Layer 2 of a small transformer language model trained on English Wikipedia (10 layers, counted from 0, width 96).
A neuron's activation on a vector x is ReLU(weights . x + bias), where the dot is the dot product.

Input weights of the MLP neurons that the questions are about. A number n stands for n times 0.013.
n13 (bias -0.028): 9 -36 -5 36 -19 13 -8 -23 -26 21 21 15 -10 -43 -57 -8 -24 1 -22 32 52 -56 -14 -11 -19 -39 17 -26 -25 -1 7 -53 -18 15 -6 -16 60 32 -13 -22 -3 -23 -49 62 70 -17 -46 0 20 28 -56 6 -13 5 33 52 3 22 29 -21 -19 3 9 16 -10 -18 19 43 -12 10 -10 -17 29 -6 8 59 -18 -3 59 -7 -60 -12 2 -7 -26 -8 31 45 -19 0 7 25 -5 -19 4 32
n42 (bias -0.063): -45 -30 24 -7 35 -7 -3 29 35 40 15 -22 -2 33 15 -22 -47 -2 36 9 3 32 23 33 -84 30 36 17 26 -56 37 -11 28 19 41 -29 -41 -13 35 -41 -70 -34 0 28 -9 -1 2 18 9 -9 -20 -36 -10 1 -8 32 4 -4 -4 -22 20 -4 48 4 3 18 16 27 13 -19 -53 -31 9 44 -2 2 -51 83 11 -10 -6 -24 -23 -83 -25 -70 14 -26 46 76 -4 2 -4 -5 -28 -29
n48 (bias -0.026): 2 -6 -20 3 -2 4 5 -5 20 -55 -25 -13 35 9 -48 -60 -9 -40 30 -27 -17 14 11 12 -18 10 46 5 -7 8 5 -2 25 -49 2 16 -26 5 -16 3 19 -24 14 -43 17 79 -29 31 31 13 -3 1 7 -14 2 52 3 20 -43 -41 10 -16 4 -39 -48 -27 -11 2 11 22 44 -31 49 28 -11 -35 19 -9 17 -5 3 -24 45 -32 45 15 7 -34 24 -24 -56 56 78 -4 12 2
n61 (bias -0.061): 20 7 36 63 -47 20 -3 19 3 27 -51 -10 6 2 -22 1 55 2 41 -12 15 -14 -12 -46 -22 -5 11 -12 -27 -19 5 2 34 32 -54 -5 -17 6 27 -5 -30 -52 57 13 24 -30 66 -9 17 20 -28 -66 -10 -3 0 60 6 8 9 40 -13 4 -22 -47 -37 -5 -23 -38 31 -33 12 23 29 -36 -12 56 -14 -13 -3 22 23 -2 -32 13 13 54 -16 16 -41 8 53 -15 -20 -54 25 -27
n68 (bias -0.052): 4 -14 -9 0 0 10 43 3 26 -58 44 8 15 -25 -9 -3 26 39 52 -8 -11 -5 36 -23 -55 -22 -60 -72 23 22 4 -19 -33 60 7 -15 -5 32 40 23 -37 -19 -51 6 -9 -20 47 13 -35 -8 39 -22 -18 -94 1 -15 0 69 23 10 21 50 29 23 27 21 11 -46 15 -24 38 16 -45 -26 5 -21 -5 18 17 21 7 6 -9 -12 -40 -29 -14 19 26 5 15 -21 -49 21 5 1
n85 (bias -0.088): -44 5 -6 -19 2 -14 -8 -30 37 -6 -8 -12 -30 6 -7 41 3 16 14 15 4 18 -11 -10 -7 -45 38 -18 -11 -21 11 -10 -20 -19 1 2 -21 16 42 41 -32 7 20 -13 22 -9 16 9 4 13 -49 33 34 -1 -19 34 37 11 0 22 -3 13 -9 -46 -16 -33 -16 11 2 6 0 -11 22 58 3 4 -5 -8 -2 23 20 22 3 5 9 -5 -2 -1 -38 -19 -6 13 3 -4 17 1
n93 (bias 0.029): 23 -68 49 45 -7 15 48 -1 57 -70 -17 14 16 10 -34 -39 1 -27 20 -4 63 -10 -40 -17 18 -35 9 -43 31 18 -1 -3 -14 -25 -1 2 -5 44 -4 1 0 -1 26 45 -65 -36 -4 -18 29 -36 -4 -52 15 -5 -9 -14 24 26 -9 25 10 10 9 -19 -25 59 -12 -39 -25 -14 34 23 -30 -4 -32 24 25 -55 48 -13 18 30 -16 -1 -23 4 30 45 -30 -36 19 21 18 13 3 2
n95 (bias -0.038): 24 -36 1 21 -19 -7 -4 7 -7 5 -14 2 -34 50 -3 -13 -41 -18 -11 65 -22 18 42 -24 -52 50 1 -15 -18 -9 -8 8 24 30 18 -45 -21 15 2 3 -17 56 -39 12 -26 -28 11 -1 -21 18 17 -2 -9 7 -10 -7 -31 -34 -11 42 -5 31 48 29 -32 21 -18 35 -3 -31 -37 -28 7 15 -13 4 19 37 29 -54 -16 -20 -6 -11 2 -13 6 2 -22 -8 16 -2 8 4 21 12
n100 (bias -0.039): 5 18 8 -53 -9 6 8 21 -48 41 -8 -19 -25 7 2 51 -15 33 -1 33 27 -3 -2 -17 31 -24 -60 -12 3 21 -18 21 20 29 -9 32 -18 -11 3 -2 -11 11 2 23 -38 -44 39 -17 9 -31 -24 -2 -19 -28 -17 -29 -30 -3 -14 15 17 -15 6 -21 58 -68 -5 -6 4 -2 19 -13 -57 33 -12 -10 20 54 15 -14 23 -37 10 3 1 31 -9 23 -23 32 25 -28 -39 31 23 48
n113 (bias -0.069): 23 4 5 10 -23 -3 1 23 13 33 -11 38 -21 42 -19 -80 12 44 -8 -27 28 24 48 -62 -24 8 42 -21 -3 51 9 -31 -42 52 -23 9 16 8 3 -36 17 22 16 -41 40 35 10 -61 -32 -20 -29 10 21 -31 59 7 26 38 2 -40 13 0 -20 -16 -5 2 -18 13 31 -13 31 -12 79 70 -32 -10 -16 -28 17 -32 -34 -25 -15 -31 -56 27 -24 -31 19 -5 8 -33 -21 10 -2 16
n119 (bias 0.003): -48 -8 -36 3 -10 -45 2 20 11 6 11 26 13 -30 0 -56 -5 14 19 5 57 20 25 1 14 3 3 -34 -5 29 -11 27 -59 -19 6 -8 -67 -5 -13 -47 36 20 48 -26 -32 7 23 -18 24 -26 -19 56 49 14 -7 55 -16 -9 22 27 -16 -5 48 -20 2 24 -7 -38 -12 38 40 25 15 8 -43 -8 -64 29 -18 15 -26 14 -16 -14 -75 13 58 -68 0 52 16 7 -3 24 -50 -31
n143 (bias -0.055): 17 28 -46 34 -42 -22 -10 18 27 28 3 -36 20 -3 28 8 29 -7 -68 13 -19 -1 3 -29 -27 -10 -15 -15 -21 -27 -23 0 -1 26 17 -5 21 -10 -1 -17 0 36 19 21 23 6 10 6 25 -2 -15 -13 13 19 -11 -27 -15 -51 33 -12 20 -4 -10 5 19 -4 -22 20 -29 -54 32 41 25 -43 2 13 23 3 44 10 -15 -7 -11 35 39 -14 -6 -22 21 6 -4 -17 -12 -37 8 21
n151 (bias -0.020): -5 -14 -3 -28 -10 -54 -58 -31 -16 -25 -31 23 8 -18 -18 15 28 8 19 2 13 18 -14 -18 35 -4 -10 -7 19 -2 31 -16 11 4 -21 15 -4 7 21 25 -4 -41 19 -34 8 -26 -20 -1 4 -55 -1 3 -21 16 24 6 0 -2 15 48 20 45 3 -45 12 7 28 -39 -1 -25 39 -10 -9 32 61 12 19 -32 28 -38 6 10 -18 -2 23 -34 36 6 40 -9 1 1 5 -37 -21 1
n171 (bias -0.005): -15 -47 -42 44 -1 -13 19 6 6 18 0 -14 -19 4 13 33 -46 -25 35 21 1 -14 -26 22 1 -40 -2 -38 46 -66 -2 17 -31 22 2 -9 -36 16 -5 -30 23 3 -3 5 -25 70 15 2 16 55 36 21 6 -17 -5 5 60 21 4 -38 12 21 38 44 -27 -18 5 24 -16 3 18 -7 -35 7 10 -42 3 -28 7 -1 -32 -31 -24 -56 82 23 26 -59 -9 -32 -43 -28 31 4 42 21
n178 (bias -0.015): -30 25 -34 13 4 -8 -4 7 22 7 -40 -55 57 8 1 -43 12 -5 45 -31 19 38 46 43 -11 -24 -20 21 47 37 9 -33 -28 14 46 -49 -10 5 30 -8 -11 -70 30 23 13 -3 9 1 35 -9 -38 43 4 -29 22 43 -5 -2 -15 7 0 38 6 -47 -30 -5 12 -30 7 -2 -9 -20 17 -7 5 6 14 -18 21 -41 -23 -5 16 -49 -10 -30 41 26 38 -3 -10 9 -7 -39 0 -24
n188 (bias -0.044): 31 65 -67 8 -25 -3 -46 -4 -8 69 20 30 4 13 11 -19 23 -35 -14 42 85 9 -15 1 -36 -10 26 -36 43 -37 8 -6 -4 19 -12 -34 33 8 12 1 6 -20 -25 34 -10 47 -31 -56 14 6 -36 -37 -10 -16 7 -22 36 -8 -19 8 50 -56 12 54 -15 81 -50 2 -19 -10 -41 21 -4 2 33 15 -4 -18 -13 -18 6 -6 -27 -17 -15 5 -22 -23 55 -13 13 -12 -18 14 6 13
n191 (bias -0.002): -27 -10 21 -21 -24 -21 -22 -28 22 9 10 9 -22 -13 -15 -2 28 6 22 -36 30 39 26 -27 -9 26 -10 -6 52 -34 58 39 -12 -50 -12 25 26 22 26 10 4 -16 11 -1 -12 -20 11 21 30 -13 46 6 24 35 -16 0 -17 59 34 -33 -22 51 37 -33 -44 -46 -17 -16 -24 -45 41 46 1 -42 -18 0 -31 27 -52 18 -1 -28 -33 -4 -37 -35 10 23 -39 31 -21 29 26 -14 -4 -41
n229 (bias -0.020): -49 2 -13 -19 -4 -27 28 17 -3 -23 39 5 34 29 43 29 2 26 -30 -14 -9 -14 -9 -25 1 17 30 -6 13 -35 2 -32 42 22 15 -25 -70 24 -2 -8 20 3 -7 16 35 14 -2 -13 -18 -15 3 -19 39 33 -36 21 27 44 3 18 44 -19 -10 4 -34 21 5 -17 -47 7 -20 -12 -43 69 12 18 -10 34 40 44 3 -5 -14 -5 -79 5 4 -28 -58 -6 4 -7 -9 20 -10 -10
n250 (bias -0.039): 4 -14 9 5 30 -12 -19 3 15 -1 -13 -5 -10 24 -50 -21 29 -24 -1 -19 4 26 -12 -38 3 27 5 -4 26 -16 21 37 -28 -7 10 -5 39 -18 8 18 -20 -6 -8 49 17 14 -20 14 4 15 -23 -15 -1 18 -27 -15 -40 30 -57 -15 24 -30 -23 18 -18 0 6 1 -12 -44 18 -14 17 6 33 35 -3 30 -31 -26 55 -4 37 -40 14 8 -20 -10 -33 2 5 40 -31 -14 -28 10
n255 (bias -0.011): -3 -19 -25 -5 -20 -45 -24 3 8 10 15 15 -68 31 18 -25 -19 -65 17 -6 -16 -47 11 -33 -46 41 16 28 -21 -44 39 -5 -8 2 8 -25 -5 25 12 -25 -19 -26 4 -37 -9 28 -15 37 40 -19 3 -2 39 14 22 13 69 39 -23 -9 13 22 6 -16 21 -29 30 -22 52 -14 21 21 12 24 -24 8 -8 20 6 15 -5 49 5 -36 18 -14 -24 9 22 -54 -8 -30 21 0 36 -4
n272 (bias -0.008): -17 9 -10 -24 3 -41 -11 4 20 43 16 48 24 0 -37 66 13 -2 65 -11 -11 65 -11 -42 31 9 6 -3 7 -12 1 -44 -32 -26 -55 10 44 -33 -6 3 5 18 -20 -37 -10 12 28 43 -34 -20 22 -20 -19 28 7 19 7 -3 1 -2 37 0 59 3 -38 -28 -45 31 -27 -66 34 7 -22 -8 49 -18 -7 19 -5 0 -11 8 1 14 -11 -8 -11 -6 21 -8 -20 49 -27 -14 -6 -41
n276 (bias -0.046): 6 2 -10 -18 9 1 25 8 -58 -40 -3 -35 46 5 19 40 -7 -29 -4 12 35 -40 -15 36 37 15 -5 11 -8 13 26 18 -4 -15 -5 -6 -33 -28 -24 5 -13 -18 29 -35 16 -20 37 -8 32 24 -40 14 -20 -25 23 -9 12 32 51 33 19 -4 -15 -61 19 -37 10 -31 2 -28 -14 9 -7 21 1 -7 0 -5 13 1 -41 16 25 -33 -37 24 30 -8 32 9 -14 -33 18 -10 10 15
n279 (bias -0.024): 6 15 -8 -12 14 -28 -38 9 -9 14 -20 -34 8 -4 -14 -11 14 0 38 38 28 -19 21 1 16 -5 -32 -7 21 18 26 -30 -27 -16 22 12 -35 23 17 19 35 13 -3 10 -5 8 -5 21 -20 2 -22 2 -34 21 7 30 16 9 -3 7 17 21 24 1 -7 -18 -1 -19 -77 41 8 -5 -40 13 -23 -19 -21 8 -3 1 44 7 -6 -39 -43 -10 13 -30 32 -32 -31 25 -3 -5 7 -11
n283 (bias -0.031): -26 -5 49 -14 -27 -9 21 35 31 -4 -4 52 23 32 -23 8 10 42 13 5 -2 -15 1 -27 -21 -35 29 50 9 -18 -14 -35 -14 19 20 56 -22 24 -45 -7 31 -16 -8 0 22 39 9 -9 6 0 39 -16 -11 -30 -9 31 -31 36 -16 -6 -4 -53 -1 -7 -34 14 -11 -36 4 -28 12 -15 -23 24 -6 52 25 -17 13 -14 37 4 35 -12 -44 19 -22 -36 47 24 -41 -32 -30 -12 -44 -17
n286 (bias -0.047): 12 -8 5 -9 -12 -69 59 1 -7 41 -25 -6 4 -38 1 -15 65 40 3 22 13 -17 4 -2 15 19 40 47 -23 -2 38 1 24 -24 -66 -13 -37 16 -39 -20 53 34 45 74 -15 -10 -15 32 -7 -30 -16 -2 -5 -27 -26 -31 -2 39 -33 -42 49 9 21 15 -2 26 23 -5 -2 44 -6 -11 -58 30 2 -51 -17 -57 -5 27 7 -2 -3 -7 10 -54 18 -14 21 48 16 -54 -18 -10 24 -20
n288 (bias -0.052): 18 40 12 19 9 -9 19 -23 40 25 -53 14 34 -1 -15 -34 14 -54 39 -6 16 17 -42 -30 -14 -10 -1 -50 -7 -28 12 -17 19 0 -44 39 6 -19 -21 -2 32 -16 -37 3 1 21 8 43 13 29 8 -35 -5 16 -14 -2 -39 13 0 -9 10 -17 -3 14 -4 -33 5 -15 39 -15 21 17 -17 62 -7 5 -14 -14 27 44 5 -35 -20 8 61 31 -38 48 -22 1 6 -19 -23 -1 31 -25
n318 (bias -0.066): 16 -5 -2 -33 22 1 -25 21 0 22 0 -11 -37 -7 -6 -16 19 64 -25 13 24 5 1 -25 -25 -11 -36 1 -6 -20 22 14 17 17 -14 43 34 31 31 -7 41 -34 29 -13 29 43 -24 -23 44 36 -39 -17 -23 -28 22 50 -29 11 3 9 -20 -15 2 -61 40 -14 28 35 13 -41 41 -21 30 -35 2 6 -24 15 24 -11 -28 -4 52 5 -66 -44 -22 -51 -28 13 -15 -51 -22 34 14 13
n327 (bias 0.007): 32 -72 -39 33 5 -3 11 25 -14 -5 -8 -23 -31 33 9 51 -8 5 21 9 -10 27 -15 29 -22 -10 4 15 18 25 44 -12 -19 2 -35 25 38 -15 -23 -12 0 -9 -26 -22 11 56 -15 11 10 -14 41 45 11 -17 -31 27 27 21 -50 -2 -2 2 -19 -47 20 -1 -4 -2 -1 15 4 -28 -44 -32 -63 19 -13 30 -11 2 -10 -22 31 46 -4 6 12 -12 -31 35 -38 38 -3 -3 15 -29
n341 (bias -0.006): 36 15 48 -28 15 -19 -7 35 15 6 5 60 36 -17 -31 14 -5 17 8 0 32 -10 48 -35 13 12 -1 -11 -12 -28 -13 -22 24 11 16 50 -1 1 -67 -20 -42 -39 24 22 -82 43 -94 25 14 -2 21 -14 -2 49 17 15 -6 43 23 -20 31 -40 38 -41 -10 -14 -39 -12 -9 11 3 -18 13 -32 53 15 -23 -9 -3 -15 -1 -14 2 -23 31 -45 20 -6 40 -6 -12 5 3 17 23 -44
n363 (bias -0.019): 5 12 -15 32 8 -33 13 -7 32 -71 -9 24 -16 4 20 -22 28 -4 -54 35 -35 0 -38 6 21 -15 32 4 -21 38 1 0 -7 14 13 -30 -8 39 10 -9 1 -1 4 23 18 -18 -13 -37 18 -52 -3 3 23 -14 -16 43 16 9 48 6 10 7 4 -3 -14 18 -29 51 11 4 14 -4 -68 9 1 -4 25 -19 18 4 23 -4 33 -50 -62 -5 -2 -7 -14 23 37 16 -31 -4 7 38
n373 (bias -0.025): -27 -20 -59 22 -15 -11 3 1 7 -7 -36 -1 39 -20 4 -14 -2 -6 38 -4 -4 9 -9 -18 16 -60 -22 45 22 -34 38 -49 8 0 20 -3 -10 -18 -16 -63 -6 -19 9 1 18 32 14 -35 19 -2 -12 22 8 -42 -28 58 -10 -27 24 8 -8 14 38 21 53 -21 35 67 -4 44 -14 -31 13 34 -15 14 -10 -17 -30 2 -32 24 1 -17 -18 18 0 29 27 -59 -12 19 -29 -48 10 22
n376 (bias 0.007): -3 -9 -13 -7 12 16 -5 38 28 46 -26 18 1 -17 -23 21 14 6 17 35 10 -40 -15 16 32 -20 7 -17 -21 -13 17 15 13 22 -27 4 23 -27 -25 -3 -45 0 1 -18 7 -17 14 13 1 -3 -31 15 -36 -42 19 24 -3 -29 -15 10 38 4 37 -1 -39 -2 8 -8 -44 61 -16 -9 -45 19 32 -22 32 4 -65 -31 -4 -3 -5 -5 16 13 13 -26 26 15 -46 33 -14 -26 -6 -3

Each question shows a token from some text and the vector x that enters the MLP there. A number n stands for n times 0.037.

" He": -21 9 31 -14 24 29 -66 17 -35 -36 -35 -10 30 -44 38 -43 28 4 39 -3 -43 -13 1 38 -15 16 10 75 -8 -17 -24 5 -47 17 1 32 39 -35 11 10 14 38 -32 22 -24 -24 2 10 -34 18 -25 32 -2 1 -2 -15 11 9 -21 6 -7 -17 14 -13 -5 10 -1 0 19 -1 -1 18 -26 13 20 30 -22 -22 18 15 19 -4 -52 39 -19 25 20 -5 -22 -25 1 9 35 -36 -18 29
The three highest activations, in order: n279, n151, n250

"let": 10 -10 18 -25 12 23 -43 3 -16 -51 -7 -2 13 -57 35 -21 17 17 19 10 -42 -16 -13 38 -21 7 9 58 -14 -10 -54 13 -22 25 17 31 41 -25 11 -19 15 11 -3 12 -57 26 -30 -8 -12 35 -3 55 29 13 1 -29 8 -1 -32 -14 -11 -13 9 -33 -18 22 3 14 55 -24 15 16 -13 -1 18 2 -18 1 -4 22 33 16 -63 17 -13 2 40 -27 -20 -10 -11 -2 19 -6 -7 33
The three highest activations, in order: n341, n119, n171

"ation": 9 -13 28 -36 -2 16 -38 -2 -11 -31 -10 -7 32 -33 33 -23 24 -13 26 12 -36 -27 -16 46 -16 28 8 72 -3 -10 -35 17 -45 28 21 24 35 1 8 -5 4 17 -23 5 -30 -8 -18 1 -8 23 -19 36 -9 23 19 -23 -1 -30 -26 -4 10 -25 4 -10 -15 15 2 53 34 -10 9 19 -23 -8 24 2 -13 -8 22 16 -15 -5 -66 38 -36 27 23 11 -44 -26 3 5 47 -26 -3 24
The neuron with the highest activation: n13

" prop": 11 -28 3 -28 15 35 -31 6 4 -33 -18 -8 21 -33 29 -29 18 16 38 9 -34 -16 -20 64 -18 25 -29 62 -8 -31 -27 6 -51 21 17 40 60 -35 8 -5 -7 -4 -12 5 -36 -5 4 -15 -41 40 -16 13 -10 16 19 -13 4 -21 6 7 -8 -45 4 -34 -18 27 10 12 36 -16 -2 26 -22 33 7 17 -35 9 6 26 -6 5 -53 24 -2 31 6 5 -27 3 -4 -16 33 -3 1 16
The three highest activations, in order: n276, n288, n327

"-": -14 -8 6 -24 7 17 -39 -1 -21 -37 -25 19 0 -48 28 -37 19 -8 33 1 -30 -27 7 48 -20 12 0 81 -5 -21 -35 -5 -45 50 10 21 26 -28 31 8 10 9 -12 11 -49 -11 -20 10 -19 6 -11 40 -1 10 21 -32 22 -1 -43 0 -3 -15 1 -24 -1 34 -13 8 18 14 16 31 -12 32 35 4 -12 15 3 27 7 20 -67 22 -44 20 17 4 -21 -11 -3 -12 27 -11 1 11
The neuron with the highest activation: n255

" sp": 12 -12 -8 -24 16 53 -40 1 -4 -38 -18 13 25 -29 47 -28 32 9 24 24 -23 -11 1 50 -9 14 -33 66 -23 -26 -20 -11 -43 8 17 45 37 -59 30 10 0 34 5 16 -30 -20 -1 16 -38 24 -25 30 -17 3 2 -50 37 -14 -27 -17 -10 -3 4 -3 -34 13 -5 -6 25 -15 9 4 -34 39 7 -6 -29 17 5 17 4 16 -61 5 -9 34 35 -2 -19 -4 7 -1 29 -17 7 -4
The neuron with the highest activation: n279

"ard": 10 -4 29 -31 3 44 -47 4 -11 -42 -9 10 6 -44 39 -24 29 5 28 -2 -42 -39 -18 63 -35 26 2 40 1 -16 -46 -7 -39 35 11 15 43 -13 16 -11 18 10 -15 26 -32 -5 12 -3 -22 23 -25 32 6 32 -1 -12 -5 -32 -38 -9 4 -26 19 0 -19 18 -3 22 39 -10 8 26 -9 -2 31 16 -22 -5 9 16 6 16 -67 32 -8 20 8 -14 -29 -25 -3 2 44 -16 15 5
The two highest activations, in order: n143, n188

" August": -12 -12 2 -17 -1 52 -73 -10 -16 -40 -10 -1 15 -43 41 -21 30 19 8 -9 -56 -32 1 54 0 24 24 71 -2 -3 -27 -15 -42 13 4 27 51 -34 17 9 2 17 27 17 -39 -6 -3 -9 -20 29 -41 36 -2 -13 12 -6 30 -19 -24 1 -5 -32 -12 9 -14 24 6 22 36 -8 4 15 -29 4 47 -11 -22 4 19 16 23 23 -47 3 -1 25 3 -11 -47 -12 -3 -10 8 -18 1 29
The three highest activations, in order: n363, n85, n250

" Main": 9 -10 35 -20 10 -8 -59 -4 -4 -45 -19 -8 24 -43 48 -39 30 4 -5 1 -52 -17 -16 25 -17 19 1 78 -2 -13 -45 14 -25 13 -20 44 57 -25 13 -12 3 35 -7 18 -63 -6 -16 7 -16 24 -21 34 24 -1 -2 -20 10 -4 -18 -11 -11 -16 0 5 -2 9 8 28 40 -6 17 31 -20 24 36 26 -20 3 6 17 3 5 -51 8 -12 5 5 -7 -49 -15 -28 22 42 4 -2 22
The most active neuron and its activation: n250, at about 1.4

"and": -1 -2 24 -22 3 30 -37 13 -29 -42 -1 -22 13 -62 43 -19 24 5 20 3 -53 -8 -27 47 -12 8 8 59 9 -14 -34 4 -34 21 9 27 54 -36 17 -17 2 34 -27 26 -42 1 -5 1 -7 24 -31 46 7 20 14 -13 2 -25 -38 0 6 -11 17 -4 -12 30 -15 16 39 -9 9 18 -11 4 29 12 -31 0 -16 17 7 -1 -62 28 4 10 13 0 -43 -32 -18 15 39 -9 19 3
The two highest activations, in order: n327, n171

" struct": 24 -24 30 -23 -6 9 -27 -11 -21 -42 -30 0 23 -41 30 -33 14 7 20 49 -29 9 5 40 -31 24 -37 85 -12 -7 -50 3 -28 20 20 38 52 -30 28 -6 -19 3 -13 9 -27 7 -13 3 -25 37 -10 34 1 26 24 -24 20 -7 -4 -18 -5 -33 4 -38 -24 19 -4 20 42 -18 1 27 -16 -8 -8 11 -32 10 13 13 0 -9 -57 25 -8 18 18 -2 -41 -10 -3 8 23 9 5 21
The neuron with the highest activation: n327

"===": -30 6 8 -27 9 22 -23 11 -6 -32 2 -15 20 -24 32 -27 21 9 22 -5 -29 -20 1 47 -28 32 -5 82 -7 -24 -15 -9 -50 25 9 53 24 -46 4 -4 -6 25 5 -1 -28 -9 -27 2 -23 11 -21 25 -13 3 34 -14 8 -12 -39 -9 2 -15 20 -17 -12 24 -4 50 22 -23 5 9 -20 24 38 -3 -7 17 13 19 24 17 -74 18 -19 19 -4 12 -28 -29 -9 -1 56 -8 -29 8
The neuron with the highest activation: n42

" National": 3 12 22 -23 -6 17 -66 6 -12 -41 -17 10 24 -19 51 -35 19 -6 -8 18 -52 -23 -11 58 -13 19 -27 81 -1 12 -42 2 -49 2 -19 38 45 -23 32 16 -1 41 0 9 -56 12 -23 -5 -29 16 -21 31 -3 16 4 -18 17 -8 -24 -4 -2 -10 -3 -16 -11 14 -12 15 18 -22 6 0 -8 17 19 36 -25 27 30 22 13 -3 -52 8 -42 17 10 -3 -31 -17 7 10 19 14 12 35
The three highest activations, in order: n363, n279, n95

" The": -17 15 20 -20 7 10 -36 7 -13 -38 -27 -5 21 -49 33 -39 22 3 29 7 -33 -45 11 53 -5 -2 -6 79 -10 -10 -46 25 -52 26 -9 23 33 -24 35 -5 9 22 -30 13 -37 5 -11 -2 -31 9 -34 16 32 -3 19 -23 19 17 -20 4 16 -18 4 -24 6 -7 7 19 14 -15 -8 33 -26 10 34 12 -19 16 24 10 1 -12 -71 31 -10 28 -1 13 -28 -6 -8 -9 34 4 7 30
The three highest activations, in order: n100, n276, n255

" comp": 4 -12 13 -43 25 24 -31 -11 -4 -37 -23 -9 24 -31 25 -53 14 6 38 18 -23 1 -8 53 -21 23 -13 68 -21 -24 -35 18 -43 30 19 53 41 -34 15 0 -17 6 -16 15 -28 -29 2 -14 -32 26 -14 10 16 -2 11 -15 46 -2 -9 -13 4 -34 -18 -25 -10 19 21 25 16 2 8 31 -27 20 12 6 -37 13 11 11 -14 -8 -60 2 -6 37 5 3 -19 7 -9 1 40 -7 9 14
The two highest activations, in order: n42, n276

" 2020": -8 -14 27 -26 9 12 -31 -31 -10 -37 -12 18 33 -28 25 -32 2 8 15 11 -42 -10 16 40 -18 0 14 65 3 -5 -64 5 -28 20 1 40 37 -24 36 22 -4 16 -13 9 -56 -7 -11 -8 -25 7 -23 34 12 12 7 -11 63 -9 -28 18 -18 -32 -2 -8 2 22 -10 35 23 -23 -12 18 -20 -9 23 5 2 17 54 15 18 -12 -67 17 -48 47 14 3 -40 -12 -14 -12 26 -3 10 -7
The three highest activations, in order: n93, n229, n85

" on": 0 -6 3 -10 -10 1 -11 -3 3 -48 -35 -2 15 -49 30 -41 18 20 22 16 -39 -13 13 48 -5 7 5 74 -2 -26 -25 -2 -33 40 1 21 25 -24 40 -7 16 12 -7 18 -29 -12 -25 -3 -8 21 -24 25 25 -10 13 -36 18 3 -29 -17 -12 -28 11 -23 1 12 24 42 55 3 -5 22 -21 9 41 6 -21 6 16 11 5 12 -76 38 -45 16 -9 -3 -38 -10 -3 -5 40 -5 1 5
The two highest activations, in order: n286, n373

" Department": 21 -5 24 -23 -13 22 -48 -12 0 -33 -31 12 33 -32 42 -38 21 7 9 9 -52 -13 -15 48 -24 21 -22 69 -1 2 -38 9 -32 -1 -1 50 46 -27 14 3 -6 37 -13 5 -53 19 -33 0 -25 15 -24 32 12 20 5 -23 7 -13 -4 9 1 -22 21 -13 -25 18 -25 8 65 -16 -7 -4 -14 24 16 35 -20 7 26 30 23 -4 -55 43 -46 5 21 20 -30 -15 -4 3 8 -10 -3 13
The most active neuron and its activation: n341, at about 1

" conc": 1 -22 12 -35 1 58 -51 -1 -2 -35 -30 -22 30 -26 38 -42 31 28 28 2 -31 5 -17 49 -23 20 -13 57 -22 -20 -15 6 -38 23 29 33 42 -47 -4 15 -17 29 -18 4 -28 -14 -7 -15 -22 25 -25 19 -7 15 36 -15 4 -6 -20 -14 -25 -21 13 -7 -9 27 -4 17 6 -22 12 25 -36 28 6 17 -35 24 -19 21 6 22 -50 -11 6 39 9 16 -40 9 4 0 22 15 -12 14
The two highest activations, in order: n250, n42

" Bl": 3 20 38 -28 4 39 -59 4 -11 -48 -41 -22 9 -40 40 -28 15 -2 1 6 -27 -8 8 43 2 17 -14 66 -19 -27 -36 5 -36 31 -11 18 24 -51 3 -6 8 15 -16 13 -31 -12 17 1 -35 41 -32 38 -20 19 15 -25 0 3 -16 -6 -15 -17 6 -29 -9 4 16 26 31 -16 13 33 -20 20 27 14 -11 -4 6 16 27 23 -54 4 10 48 2 2 13 -28 -5 14 19 -26 -24 39
The neuron with the highest activation: n276

"R": -4 -18 15 -26 17 -11 -42 -15 -18 -39 -16 -4 12 -30 41 -41 13 5 34 22 -39 -24 7 36 11 14 -13 70 -5 -7 -23 3 -33 10 -24 22 38 -62 29 16 -6 31 -4 6 -26 3 -3 21 -46 17 -18 45 -9 25 25 -2 2 4 -33 -3 10 -22 6 -21 -18 34 -16 23 48 -10 6 25 -17 -3 38 7 -16 11 8 11 29 22 -75 33 -30 28 7 -13 -21 -30 -3 -1 31 -9 -4 6
The three highest activations, in order: n272, n151, n279

" Tr": 4 -3 19 -31 2 48 -79 -13 -10 -38 -31 -11 36 -37 58 -43 21 3 33 17 -33 -10 6 46 -12 -5 -5 73 -15 -3 -26 15 -36 -6 18 10 32 -52 14 14 -9 35 -17 4 -25 1 5 4 -20 42 -8 30 -12 16 30 -42 -6 9 -32 -2 4 -5 -8 -19 -29 8 5 6 37 -18 -1 22 -34 11 22 29 -17 18 7 15 3 4 -48 7 -10 38 9 -17 -12 -5 19 4 22 -35 -1 24
The three highest activations, in order: n276, n250, n178

" Fl": -1 12 22 -28 12 24 -48 11 3 -50 -35 -12 19 -42 32 -18 10 8 4 4 -42 -19 14 58 11 21 -8 75 -20 -11 -29 24 -48 3 0 25 37 -44 3 -5 -4 29 -16 9 -27 21 17 -5 -19 34 -14 37 -28 28 -2 -31 -7 4 -11 -7 13 -24 0 -35 -14 -6 16 16 24 -15 5 32 -27 17 36 27 -29 -7 15 -6 12 -1 -53 14 -5 43 7 -7 -13 -30 5 15 39 -18 -23 42
The neuron with the highest activation: n276

" with": -6 -2 3 -20 -3 12 -26 8 -8 -50 -34 2 27 -43 25 -40 16 16 40 1 -29 -9 34 40 0 3 -6 78 -16 -16 -16 10 -43 48 4 21 21 -15 32 -13 19 33 -23 4 -49 10 -9 -12 -14 17 -21 26 19 -3 8 -41 6 2 -29 -8 -4 -14 9 -24 1 27 3 36 29 3 -13 30 -20 18 25 16 -23 1 1 6 12 3 -74 21 -32 23 -1 8 -44 -8 2 -10 42 3 -4 -1
The two highest activations, in order: n119, n373

" due": 3 0 23 -22 -12 46 -27 -5 -24 -39 -11 22 16 -19 29 -46 40 20 23 1 -27 -4 19 48 -29 9 -9 80 -31 -12 -34 -25 -46 22 20 34 38 -19 27 -14 -21 33 10 11 -43 -11 -19 -8 -13 32 -13 8 -5 0 18 -19 14 4 -20 -23 -15 -20 3 -8 -14 27 7 32 51 -34 -11 18 -26 30 40 9 -28 2 2 5 -3 5 -50 19 -38 34 7 4 -51 -8 14 -22 34 7 -5 4
The neuron with the highest activation: n113

" Man": -1 2 25 -28 18 24 -37 6 -3 -42 -40 -11 10 -40 31 -39 22 -6 31 4 -52 -15 0 39 -10 28 -18 53 -18 -15 -24 22 -36 10 -6 20 50 -21 -6 28 1 20 -5 2 -50 -4 -8 -6 -24 42 -27 31 -5 1 3 -21 24 -5 -14 8 3 -18 15 -26 -7 16 5 26 54 6 -4 24 -10 11 33 26 -24 -26 30 29 24 -16 -71 26 -19 22 -19 17 7 -11 -2 14 37 -36 -12 7
The neuron with the highest activation: n288